Layer 5 of a small transformer language model trained on English Wikipedia (11 layers, counted from 0, width 128). Numbers have three digits each and are written without spaces.
A neuron adds its activation times its output weights to the MLP's output. To switch it off is to set its activation to zero at one token and run the rest of the model.

Output weights of the MLP neurons that the questions are about. A number n stands for (n - 500) times 0.00055.
n39: 596586602598345589573694701536197400324344749625328560575337321185523617229534548401653344572454302676473640428427839319425408443415354325437547620343899386628526093509626570542465749387340521434513622563563527420487681786378504588402339565397418562518447657356838462605744615169434359466444323596429659422330650509567504392443425491726518269553648596475431487525722483480714417244409
n108: 598556565452314562700574466416630422614434462597622507661456471447539473274652511467472626575734609420324388519378585489500689209716607428483614496690525553407252611313293408551557718452463607707514859619378437595416488703387547390224444661473684291276322438523629278601449613623455688573489598409403449492468546478426764679487702440533539253580384343515500402410349493513388515530444
n118: 588442560387508337479513723350504579686326706492409492449537664343281452426536358521353410435940470393291517574478533520391356757308668433500525700431408377504601546492402480655326275483477426390552320480351537683777452299782508793311529697084758292556497651413458798519435590516568323569591532390580496290500612353605597629359637701515496328564395606581567678303846419557487643491772
n121: 476583484389378595504739300366437532547650352527563430739516554258566693512642540547432654476332599340512705455616676315466584361593466400765422500643693444719532557613489564762440387243806445540401702603561387585448471392416454303640643409455355294496583115488604282706523519416524699504360312608363362631500620357418236468452557424482512722251520500496397519431816538681406496286385
n130: 536522734523590483529519595318421529604173511406697207626411408602523722514654410525604437481669541492522260447424615282434599258472739533395589500440580463329525480663286462514368357511571536442719634633493429515507526538456521434532580384253610345380477455402669727581752549531412532388468496522469566427717654565227467615639611555487626409577442569652356405402621725467469379776518
n148: 548410257491298552346527644487384716585440270364658517390432627362713733543400711436408182293225442592465531326405457337504609618530752365433458730391442426450461343530524606756531633810275844404330677542259542456579307640626658531453686465415813579313531643943692360556558344346648564546300287474616550600603529552491369556386284465751527513684253441538440567567487504273505456553388
n193: 424436288638440542631783481504511451507643618670545630257563433386480539410314688601375461487408660452508461684437325573417519529581327409428686303526677405517576359422344429573481587583512467527457515489304426531442406670458420197437243451523483446593521675281649264458577651562694415720600489766413522178489331496384534631718519674213504405450436560500346547620689808668512527458292
n282: 566566524821512611558573559424457527404378340641258439520657428617549480469432426450578615368381604260516432227585496519429441517481459246396374694647607551687566393675329570387500500465327412676519767268392407760480363443648414721443531372352445583704484624580469621331586489466672313395439523469485605516482591364704098365206460558379655523720496484647245440429557651327313602338725
n307: 411292479517472437484563439508729568540545654654524659545262279394483475627636572464440475265291638706455654333441560500330329496779566342379385432728304639640621544405130527578463668693509599707585387411465554582443609517383570287713448577342424815504601388667317239425360327232455429609718371301411589637297478524443614516544566250414496581618641500524464290527666691518487443574403
n326: 483418438402689596685158378380379496538492125827350577575602279329554257380521288397223544451491338795151527536514581412650697505530525313399453569563566461627365782415553353487570562310622640496275587646500558474430518265291625390287474552245546584598577370388452664609596639755351662391589546552313454596611239431533949496557624556550468491364604336669660776579449365633412653368331
n356: 234540431229295512527481296790509365128463762362602358665376412631698519433365343527620606344190570409486561491184678574509664589671474636405535720224479796432590470593542483526354322545529465505677594457310520418523626547491708500443423513626604637236446407519791524579348342331568593230248657332556565523509505828913486308608605446436377491546604642855733400465297439336905659463491
n401: 551577622485182555659652767509673710175707537386744482318288343440601704197252185614802238588476367412565505822442618305412671425540645302224595510357636417529371409365431530682621299436545316399491345407425545472598519811472522783388413674552414528722544155467667549589292411566528374504451323588474500482282531688690569395538705390615173372338463673732564496491586451537745555244761
n412: 500591868315666528088484464713434364625598612553520625635640351557399495200142237560365614368602736619247238584473690461573480489450432398025640452421519449468897863416229347722336751641593605403369227603739469742407463436368627793202459662442609340359516437411259626655476816515090849677659515587437441723717517561478377233354464566473702673320490244747520676271400520367549449315566
n428: 579446607325421523541431450376180695603504588504220373815594651394216465554351512426371653529473634314147517491338459488580378600386265546677480553610385669582458468398281350553534766749410537471376608327504463521212665274391512504426546379767615530771379560733647356488532325488256352633684564521452572500512640471577714620480559630425548675314475820419712741608627354828433542534400
n466: 509078558644607292431464478518625474299352696359252491611504334785368590440420465513426624459638742440664478339727350580475644381733832352428436228568297474523748433432411705761597286465524504570442747487408381399716423486391425566521743262661670496518507455455399757311471593592312756672436525439433421326364809543330277375588840326527573582368596546593444521554385714574454448425262
n497: 670252612726490962465162585561356530638440148357619426775392696500563557510312420406516781682553526234408759552531658195610571248441209595728117479568424566398274709094668307316308593599776657475385675471476411546556536453535404378696610195381313591387733717453490322667534870654566392389284471611380596350391823560265389301566699600661437605419460552831371495500441558534532470424211

Each question names a token from some text and the token that comes next. It shows the activations a of the neurons there, in the order above. A number n stands for (n - 500) times 0.0051.

Then comes g, the gradient of the next token's log-probability with respect to the MLP's output, scaled to length 1. A neuron's effect is roughly proportional to its activation times (output weights . g). A number n stands for (n - 500) times 0.00067.

"\n", then "-"
a: 482479509485489467631480498495467616500487499498
g: 362364618649647253564329459541526665479373618500572481434312534551410372647549704493609544554777526602586245472537604721613459570628513371331304377522525414494508722405339548547641547301365540436368578696530401413750408352458470586321385475436525739233443401560308617497140640594558481308338236553649464500736443795473617482479549638502281492413331670614440800571436371521426338671701
Which neuron, switched off, raises the next token's probability most? n193

"ill", then " P"
a: 499474490496469486494499727467491467498517500494
g: 506251487407455554588528346517354489489476453590501864474380594479415440609705428463416486380209674389635729487160406526350450694510438479416563526520458468154470345395638403483557497348323359534431417567352644371597480408538678597479417630571603658417441670234512497510725616413629616523374181531549768355637646507613500620584653487567282405647674565591255410684391350462589857657646
Switching off which neuron hurts the next token most? n307

",", then " which"
a: 482536469488496472467498486495689480485498497492
g: 272530591530520620311579411414611485524581657552617499237452632657342515454579486394403648667422501504547348656547869549444629422661538461347734643332595544373490532742084595451569262546318569632586375480745626459580585450423483551382481326610403641700663385473402241375501662261561556519439204367727657513534376371583339491653252382669486304551450282540729445492542494378515396628502
Switching off which neuron hurts the next token most? n356

"m", then "s"
a: 500665486500468470468590500468498492500471498500
g: 312534394494272588398325723670816446332426275539520437306618506459582513495482532446397399497524711358398675399474621374591658563302633570425484716378732546694566422471531447310469313593333379653527531363555595405559390534613347703555308368552449273631537428612390499641416573198549430209424481610453641537511440274690444811533449439726428639592390809634396293673607395679604669401543
Which neuron, switched off, raises the next token's probability most? n108

"ess", then " in"
a: 496479495495471490480470499470500467496473601489
g: 331626479702524546377607470696350434718569571452474662249179391555426617316489533526529345535478601431492625648433270533450606094596498532539615516416378441313362493477523505665519760476673505511792432445550588422577450589579092254332533528595579522366447416670556332621555657621629676403547519461642346427251635488605352429530451327445490583468537693413493563680402667632829193445392
Switching off which neuron hurts the next token most? n466

" m", then "od"
a: 467481483467467467490468496758486496490496489495
g: 543546348333183365658466204451763672411686359639599591432563522471431730567471591551381397403594501574410327416612396523539222637602605449520472313641419534657648578438358308452590528625456562573291733437408534488586528474469758528425388190366600427561640555668431373507360465612546405610808650708732530325205508599569446515709421570315585732629369545350415509708535366241455395410378
Switching off which neuron hurts the next token most? n39

"ous", then " B"
a: 500483473497467496498501470499480470498477473468
g: 373509666435361585343652588488733631604457568554553501802441290502419488621719560446389470562373699516473420577616547500233466534631474396507550548612327588553216681465452627597438480445625605721406168405716506389753474379354649438616616379705502489452378590368313532376352522448361275587326381396312512520378527344753404310641546361388658596353368342690755558712553624478256324705621
Which neuron, switched off, raises the next token's probability most? n307

" with", then " U"
a: 475472483467467467467491478496471471726497500492
g: 304533479379508682486504427456585637602462519512628878481439585475443519536328294512401713245189421298636539604433372567568542522688460162393436628560446639533187395387604528497569301319567728616334551459648223501510524553320449523495571366527621624538441546491509647217564286706465445523354640482447770647559568481781383381497545548496657572506454495607584356517294500330551795793348
Which neuron, switched off, raises the next token's probability most? n412

"ation", then " by"
a: 495711467500477535481475482483488546472498655498
g: 252330646534520760344535343321472619592552627232653301409544604433362539499405284529614493546405306424344488321213649429333399443585423370472550677742717495388558660521434478378501345580337438608248420612543543527630363332506658453390654468485486498734565411414750424694665550600312790380434506609386380552683560434833620665396611573490396358637472680633612626793375447420476439539351
Which neuron, switched off, raises the next token's probability most? n466

"op", then "\n"
a: 500467491494585500482470490467480479500596470500
g: 522408554389305369501373719623507735610579304630437441530482432308466570627643160414630412554540470255178662734624406356412786295283628481497734590457430721614236502379536470483335385692599506481399456449359628271610598604354543629513493500584569345791534490582306432303482575269735216508715492329397533546601647591560403645511617641390666534520449554401510597648484457455415400575599
Switching off which neuron hurts the next token most? n428

"s", then " were"
a: 495470467488470486493490500472487469500498670500
g: 558509385469407367706541620325574568493407474610447571398423524380394406782453731578328522497274649572515574404775091402502726430493475536385337345370318547853580515402611547631166451697412461580451450392435504353407599531590437614403591411357519725742490520790463417575528581535427369657623526308344491543682324675385548489453534438442613221406442403640476646261348599543651717735556
Switching off which neuron hurts the next token most? n466

"as", then " are"
a: 497471467467484494487600500500495497479467474479
g: 465390369598477564498308465366427507518492363480611484405590485245417575620656454681287616431201471757607705523659440323510626463543624543369315380624330517458596347543654261493474461704563556577588518523578509630400477564219447433510420716544380500568191846484304323488319436586669595459524578452602708409450396751745393221620668440475536395422573484483749729306249555392563795525524
Switching off which neuron hurts the next token most? n118

"-", then " 199"
a: 477679489467494485469488497494467497468498500500
g: 396570557243549393696590569389385333532508567432237427414533585507376365640586644533450317580632676444447671426431712333692417676457510531500580282336517493730396628618275582433470537426523393586518758577775485546344261523480517245401692596505157528431296438505483621437341662643643389255490768524427485502430480468664739752372455613746549513660432568578347243551594486601199453420580
Switching off which neuron hurts the next token most? n108

"age", then " is"
a: 500615478500534468492504494489496469499500553500
g: 461474340660575509634430763685499593365522350540440514480453453535251453594581179640640354447410442443710653526543653631463696352401477445402439294561561589496467530045656525371466560500363398548539375507398751687418325598514262586471526503553457622681413429614486282569468469316464506639337653475790662723378494268559446462689368510660262404391660479543738509305593414409468804369722
Which neuron, switched off, raises the next token's probability most? n401

"E", then "V"
a: 482486499500468639468475500467467494493483468495
g: 407501446438193713364536484551552641658410356894563394299559601280654361576532494480511736805473512545448397521495487513354359769558464577496308373449540395259490282337647241545148564555345690457503510439415466498440499357418759329493738640471595424487528554395430539466501438272647604301267466664616516546856561622681590681553481521592469436451438372623351420536625721467552496643447
Switching off which neuron hurts the next token most? n148

"ment", then " st"
a: 500546484500490481468477467477493475500482651500
g: 585391541257424318468315298348365340473774524276765518463340524506598413416358723624626525535601306511461418744551634576345489740531613543526446586691384381175526595780534550453389511531526450365347562561504383610658410502518545461656704232446672500405550484374370564216527313490490628578517425675526251460633615520692552484356559536268734725501586383503698446292391567400457453828615
Switching off which neuron hurts the next token most? n466

"is", then "m"
a: 500471494470496479499494498469488490497539467476
g: 343264514549575529433588559732478467484548463615495533491362587604228727575402438480377294415301669411257322664338658420631469644412597484475326528428622479417367554510509451704475105467515744395839728790293575272525526522668408607519429416387586725349507511483513258658609465376611665605695537393595369603585540356360629688391470403330604624434525476331494689453564336696491658312453
Which neuron, switched off, raises the next token's probability most? n148

" \"", then "d"
a: 658469477654482579470469470488467467484478498500
g: 436458595331518557499505534521510104376486673614372492377742314351412421626499528430574519242726732857398467421401508595486386405321324494337446352591397498330683466233644301581465441704512392480419428664472368490641645488280346441463530531721611612436504664520750702494509559338518742550810510598471560525448510450572692387413428566601640589473683390730362441429373340363728569656269
Switching off which neuron hurts the next token most? n39

" or", then " f"
a: 479471498529483506475472467491469471471472500470
g: 803467467265724492581359173450494503504690493520686534489421534361515367648536494434428455687450256445663653282499298433506155594558664670646461518621577617365512423649331323249417571491607631385579492676643662667485486620620353367452530428337583401516690575177539427613530522485379664637395513343724624464368396552513551621647609446449455738573570522264444397385371484217485837412404
Switching off which neuron hurts the next token most? n401

" s", then "ong"
a: 482485494910487469482542497469485483471490486498
g: 462508300566544548660451476385450502551571474685304651570391467773495720421432238330293490502771600480418439352238794496538330334748531466465437646406663462649644424307512431686418603532356528705521496388539510617427143471575471483377364571507500885343516400450338391340365414353581414440547419727495459407349500542896777626510688448559523415647299572725473565570413473498566457440610
Switching off which neuron hurts the next token most? n282

" m", then "ov"
a: 492482496494535489499470497712467492499498493499
g: 587531410711453301469474507548415336371559454507293467592251409473364431561545615482497699438663487476263646567396572465347477810428356622324421382380528794710593456789412509376434435302314245493586397824722400217684410491426845633650601591862339501587412452227505527511453601554629664625629601338392636518614451645538345377415546366435499386517372616627601404539544446471527495397564
Which neuron, switched off, raises the next token's probability most? n326

"ill", then "er"
a: 500476495500471491482487922473490469469482499544
g: 605582525332405304388223453278461157644389395679620619453534458420617358501680478486416665618568778392480505432319304412312452580356508596527356540486726433547204514469601452642563385667510508481655605606595510594425355446638491423501622303240480824413695382429415546542451668331529477640598768134318431441449342407481497560797610457641677564518576575643575506449458337525700415657711
Switching off which neuron hurts the next token most? n307

"ers", then " ("
a: 496486490473476491490529488507475559499493576498
g: 400521446484484300749620524394624672391452337564496425476394437361700650531633262466680476554741391433416390323423420425587606457594578360460589515426366504475378618486504607457545652652585382300429312429267526404575510330562540255425390504416539458687552414594608365409742422609314538371480407384680341528778469697507524824471813467325717621267525499549908513731476621450510207361706
Switching off which neuron hurts the next token most? n401

" (", then "18"
a: 711485494473488467472492500467474512484494468498
g: 650529637534696337250426434624636385746555502584464481544446592738385629498353530445499416562742374740377625559472418346369368431438402491338404670526760485592509636592434338509441577575405392492259494602711518340503702524408426567597343600372408532560721535363705826469435704395511349394292281588657464399532506541430720253297472664291160726347443559617613371533333555420696493326617
Switching off which neuron hurts the next token most? n39

"it", then "or"
a: 493469488491591493484486491500499487499467468481
g: 692524567546604487527397601560262399580480446478594540579347712453512676580233591480458670601861412593345594431342665408475540203297667448523336481578703359222723479635437532636527532583555085321493632424383549323574426338380188695466705527386578457660541554752609443465562444652460469665397460614502578423313304481568542465424704323582565631485408572631205440661428431641316412484505
Switching off which neuron hurts the next token most? n130

"t", then "ant"
a: 489472470485559472779474500500500500489500483495
g: 394455376282533346420491375624446349480696365453572571289477513311435613604682743450492463576396624495352573461621369460265459650474377576645595598423613438571262273594464403138634429742353758503627561660822419400495564600419378304691619594473397421381502506505631676522874524378610453333526530473637552547614347621394224743418442519365666513673563428322467716489370696578370616335444
Switching off which neuron hurts the next token most? n193

"t", then "ific"
a: 486467477486747490474468496482498473492500514500
g: 409220507569330392492441878669655689697388595757449304518666637578485214487493472441623523517288406471310635451358362492266675583483550550443656536513533547312521586404257434692349607588518329500509607499269357501449452470402617500625466390524201288492369611891668638348612482674541601406621528578540642460569540704770357354563666561424432369345318605497431654618439387457306494484526
Switching off which neuron hurts the next token most? n130

"ex", then "ic"
a: 468490496500615611470469475495497491490473500722
g: 623629635291533404391386461563423515718590529362327461396308360565639561407636423347415525511778352436726508440548699610301506409633568557531510511487620562471537692737538545295454614265436531519215469606456680586720888535183412584391359548554584280471498713455336445545499445448627849400400761582602377761398458488382381659602500495389483464377392640386527361629608288434357557317301
Which neuron, switched off, raises the next token's probability most? n497

" n", then "o"
a: 480481497467488467472529499467467491499483500484
g: 594623352600486547559646471492431300474589499517554602586633533427416305577324652363485448430570580432607462485526491692527609285608741528632460230723672313415237653572619455632422651332842391328608336383652359614528357528592670331256576393513620440580343456394319460524371458538500512574432193657517614581203501447602595506377530584864522376429622450384550336457445445214482909560600
Switching off which neuron hurts the next token most? n356

" M", then "ild"
a: 468472488482497480493483493481494499468500491497
g: 669314554476865439438607345210588569447370591531615589412476542496463580373480442504630381546581364460641452413538370359579367405331258645553410677353604722834671549614455645630473472547368456359484510478738720418383412389662410357723545539394678754499320497560440525412277452220505501854505459358412527532509319503470341517483481367387411597273534333420469503570674695698626603795275
Switching off which neuron hurts the next token most? n108

" M", then " reg"
a: 493491494471486467478470496474488483469498493500
g: 707320469626564584431380326486449594514522404438337528317312631398603381417587721365712499380427432587481576523498666584515546598471598580447221657423493560550674327323554430365515495709819367518613458541299407512682704229575625388423262659624477367603452658735641436505412505542759317362532284536441809366634439474471629319380588631825312273530596310491427304570393516309543648641473
Switching off which neuron hurts the next token most? n412

"S", then ")"
a: 497486493486467475471627493472469492487470469497
g: 776323408518451645733421549595374455561360475274356610560309264406651413435524474592562354530630324529597330481578675556620487547404378426491545464585331585608514688435272504567493236423538197398467504308540316428589430600442341693748222662499441451736570515563672333491473459563661440542397829675438612596592343556583556722395728470488199475515716254687462431527550721299640493378587
Switching off which neuron hurts the next token most? n282

"E", then "n"
a: 699472490498488513467481500467471499477484479498
g: 440383467387642201660290528267238416446378569539507593547482510431355214261692655260512489412657409558417641566478620491593654493680578573338691365441489416539615500519629315371749589462403461443723510855543562235596634540678535384593529452341298427603596550533559524567506565588495432438275263648258699267731497687641497372551558326629538491457437696335584594255589498379675521524623
Switching off which neuron hurts the next token most? n39

"8", then "0"
a: 500489488494469500479481497485494492500481494467
g: 549537560340732390334635500662648379552584653492536464717604585543354135512444486531429578287237750503669162445514415424426351476490406562482657455566390533498342522521566421538516450630362684233464624540447547776436476646563608586292714517376796539434591594473565452525604416381319604584706399370727570554411463485418393319542411625438792603499361311354411702091679587489421456357620
Switching off which neuron hurts the next token most? n497

"ock", then "ab"
a: 499491469483555496467481549493494472500480489497
g: 475641666517427483301578400475138542472596425547544280672651516400391371654430359363781656471520529688559460299369694438633290534431594700686563455675591513357623470481530486473610626620542397520593502618681557237686456497564526754478274737495404509457461538319461283569757640523378265438259383317575490487324438342526191685545486294535749606596500384687202470353665515565486516471524
Switching off which neuron hurts the next token most? n130

"ir", then "ation"
a: 500478471480470467467477493495476493500478494732
g: 633607426743462462682482651476469543427525588349620487657662650724349589598527356481536445502540522298324630623684555431427633308511373438573545485520496562478228670709556548693445354548552459077549503465454607617438479518406251605506708386335076400614332374415632328252732571671502487402346337756525352568578509747509687350472477650476395442298451693399542649364523410414385354702520
Switching off which neuron hurts the next token most? n497

"e", then " the"
a: 469523470499472482500483472481978500500481500500
g: 671370735333710706488558528440602619265495306388448542610569699418491679383533537440735505170481387766388647506826691455571447424600470566486498513561489478508528618657558560485719302734706508522525593422274300490491561443568334476520301598455587340549340258673543390460240435333366492494727628485447291534445466554678368660480024467620526388326424431732525578437477505558416464425434
Switching off which neuron hurts the next token most? n356

",", then " F"
a: 467523473498471498506500497491650504498485492500
g: 491454386470359695551578434896505405407407396518575484458568325463698471448512630919451588554415560294670373673403641457154473490546441372545534532566584567378747469503465575463482624634455409511667536363355388432403587495308464659497492353444353476438300524255636436347399514450459654624233204450489719546586616700469308466705765360686588775498434490500558431709549429504319361793352
Switching off which neuron hurts the next token most? n356

" \"", then "G"
a: 505472469823468471524467472493474467485472498500
g: 415627396832258522355661531502286542382450719578544585676498594329538673464591238673541612293271566615550566409344647520327524334424225606498572464433415468511383718317678568388506677225664653414500370504576788540712610521550334399470241464467475641400614343348389492356607532471462572441678599755423460485457358482549329375446449442411430453467497524546307783431911567624500479662546
Switching off which neuron hurts the next token most? n121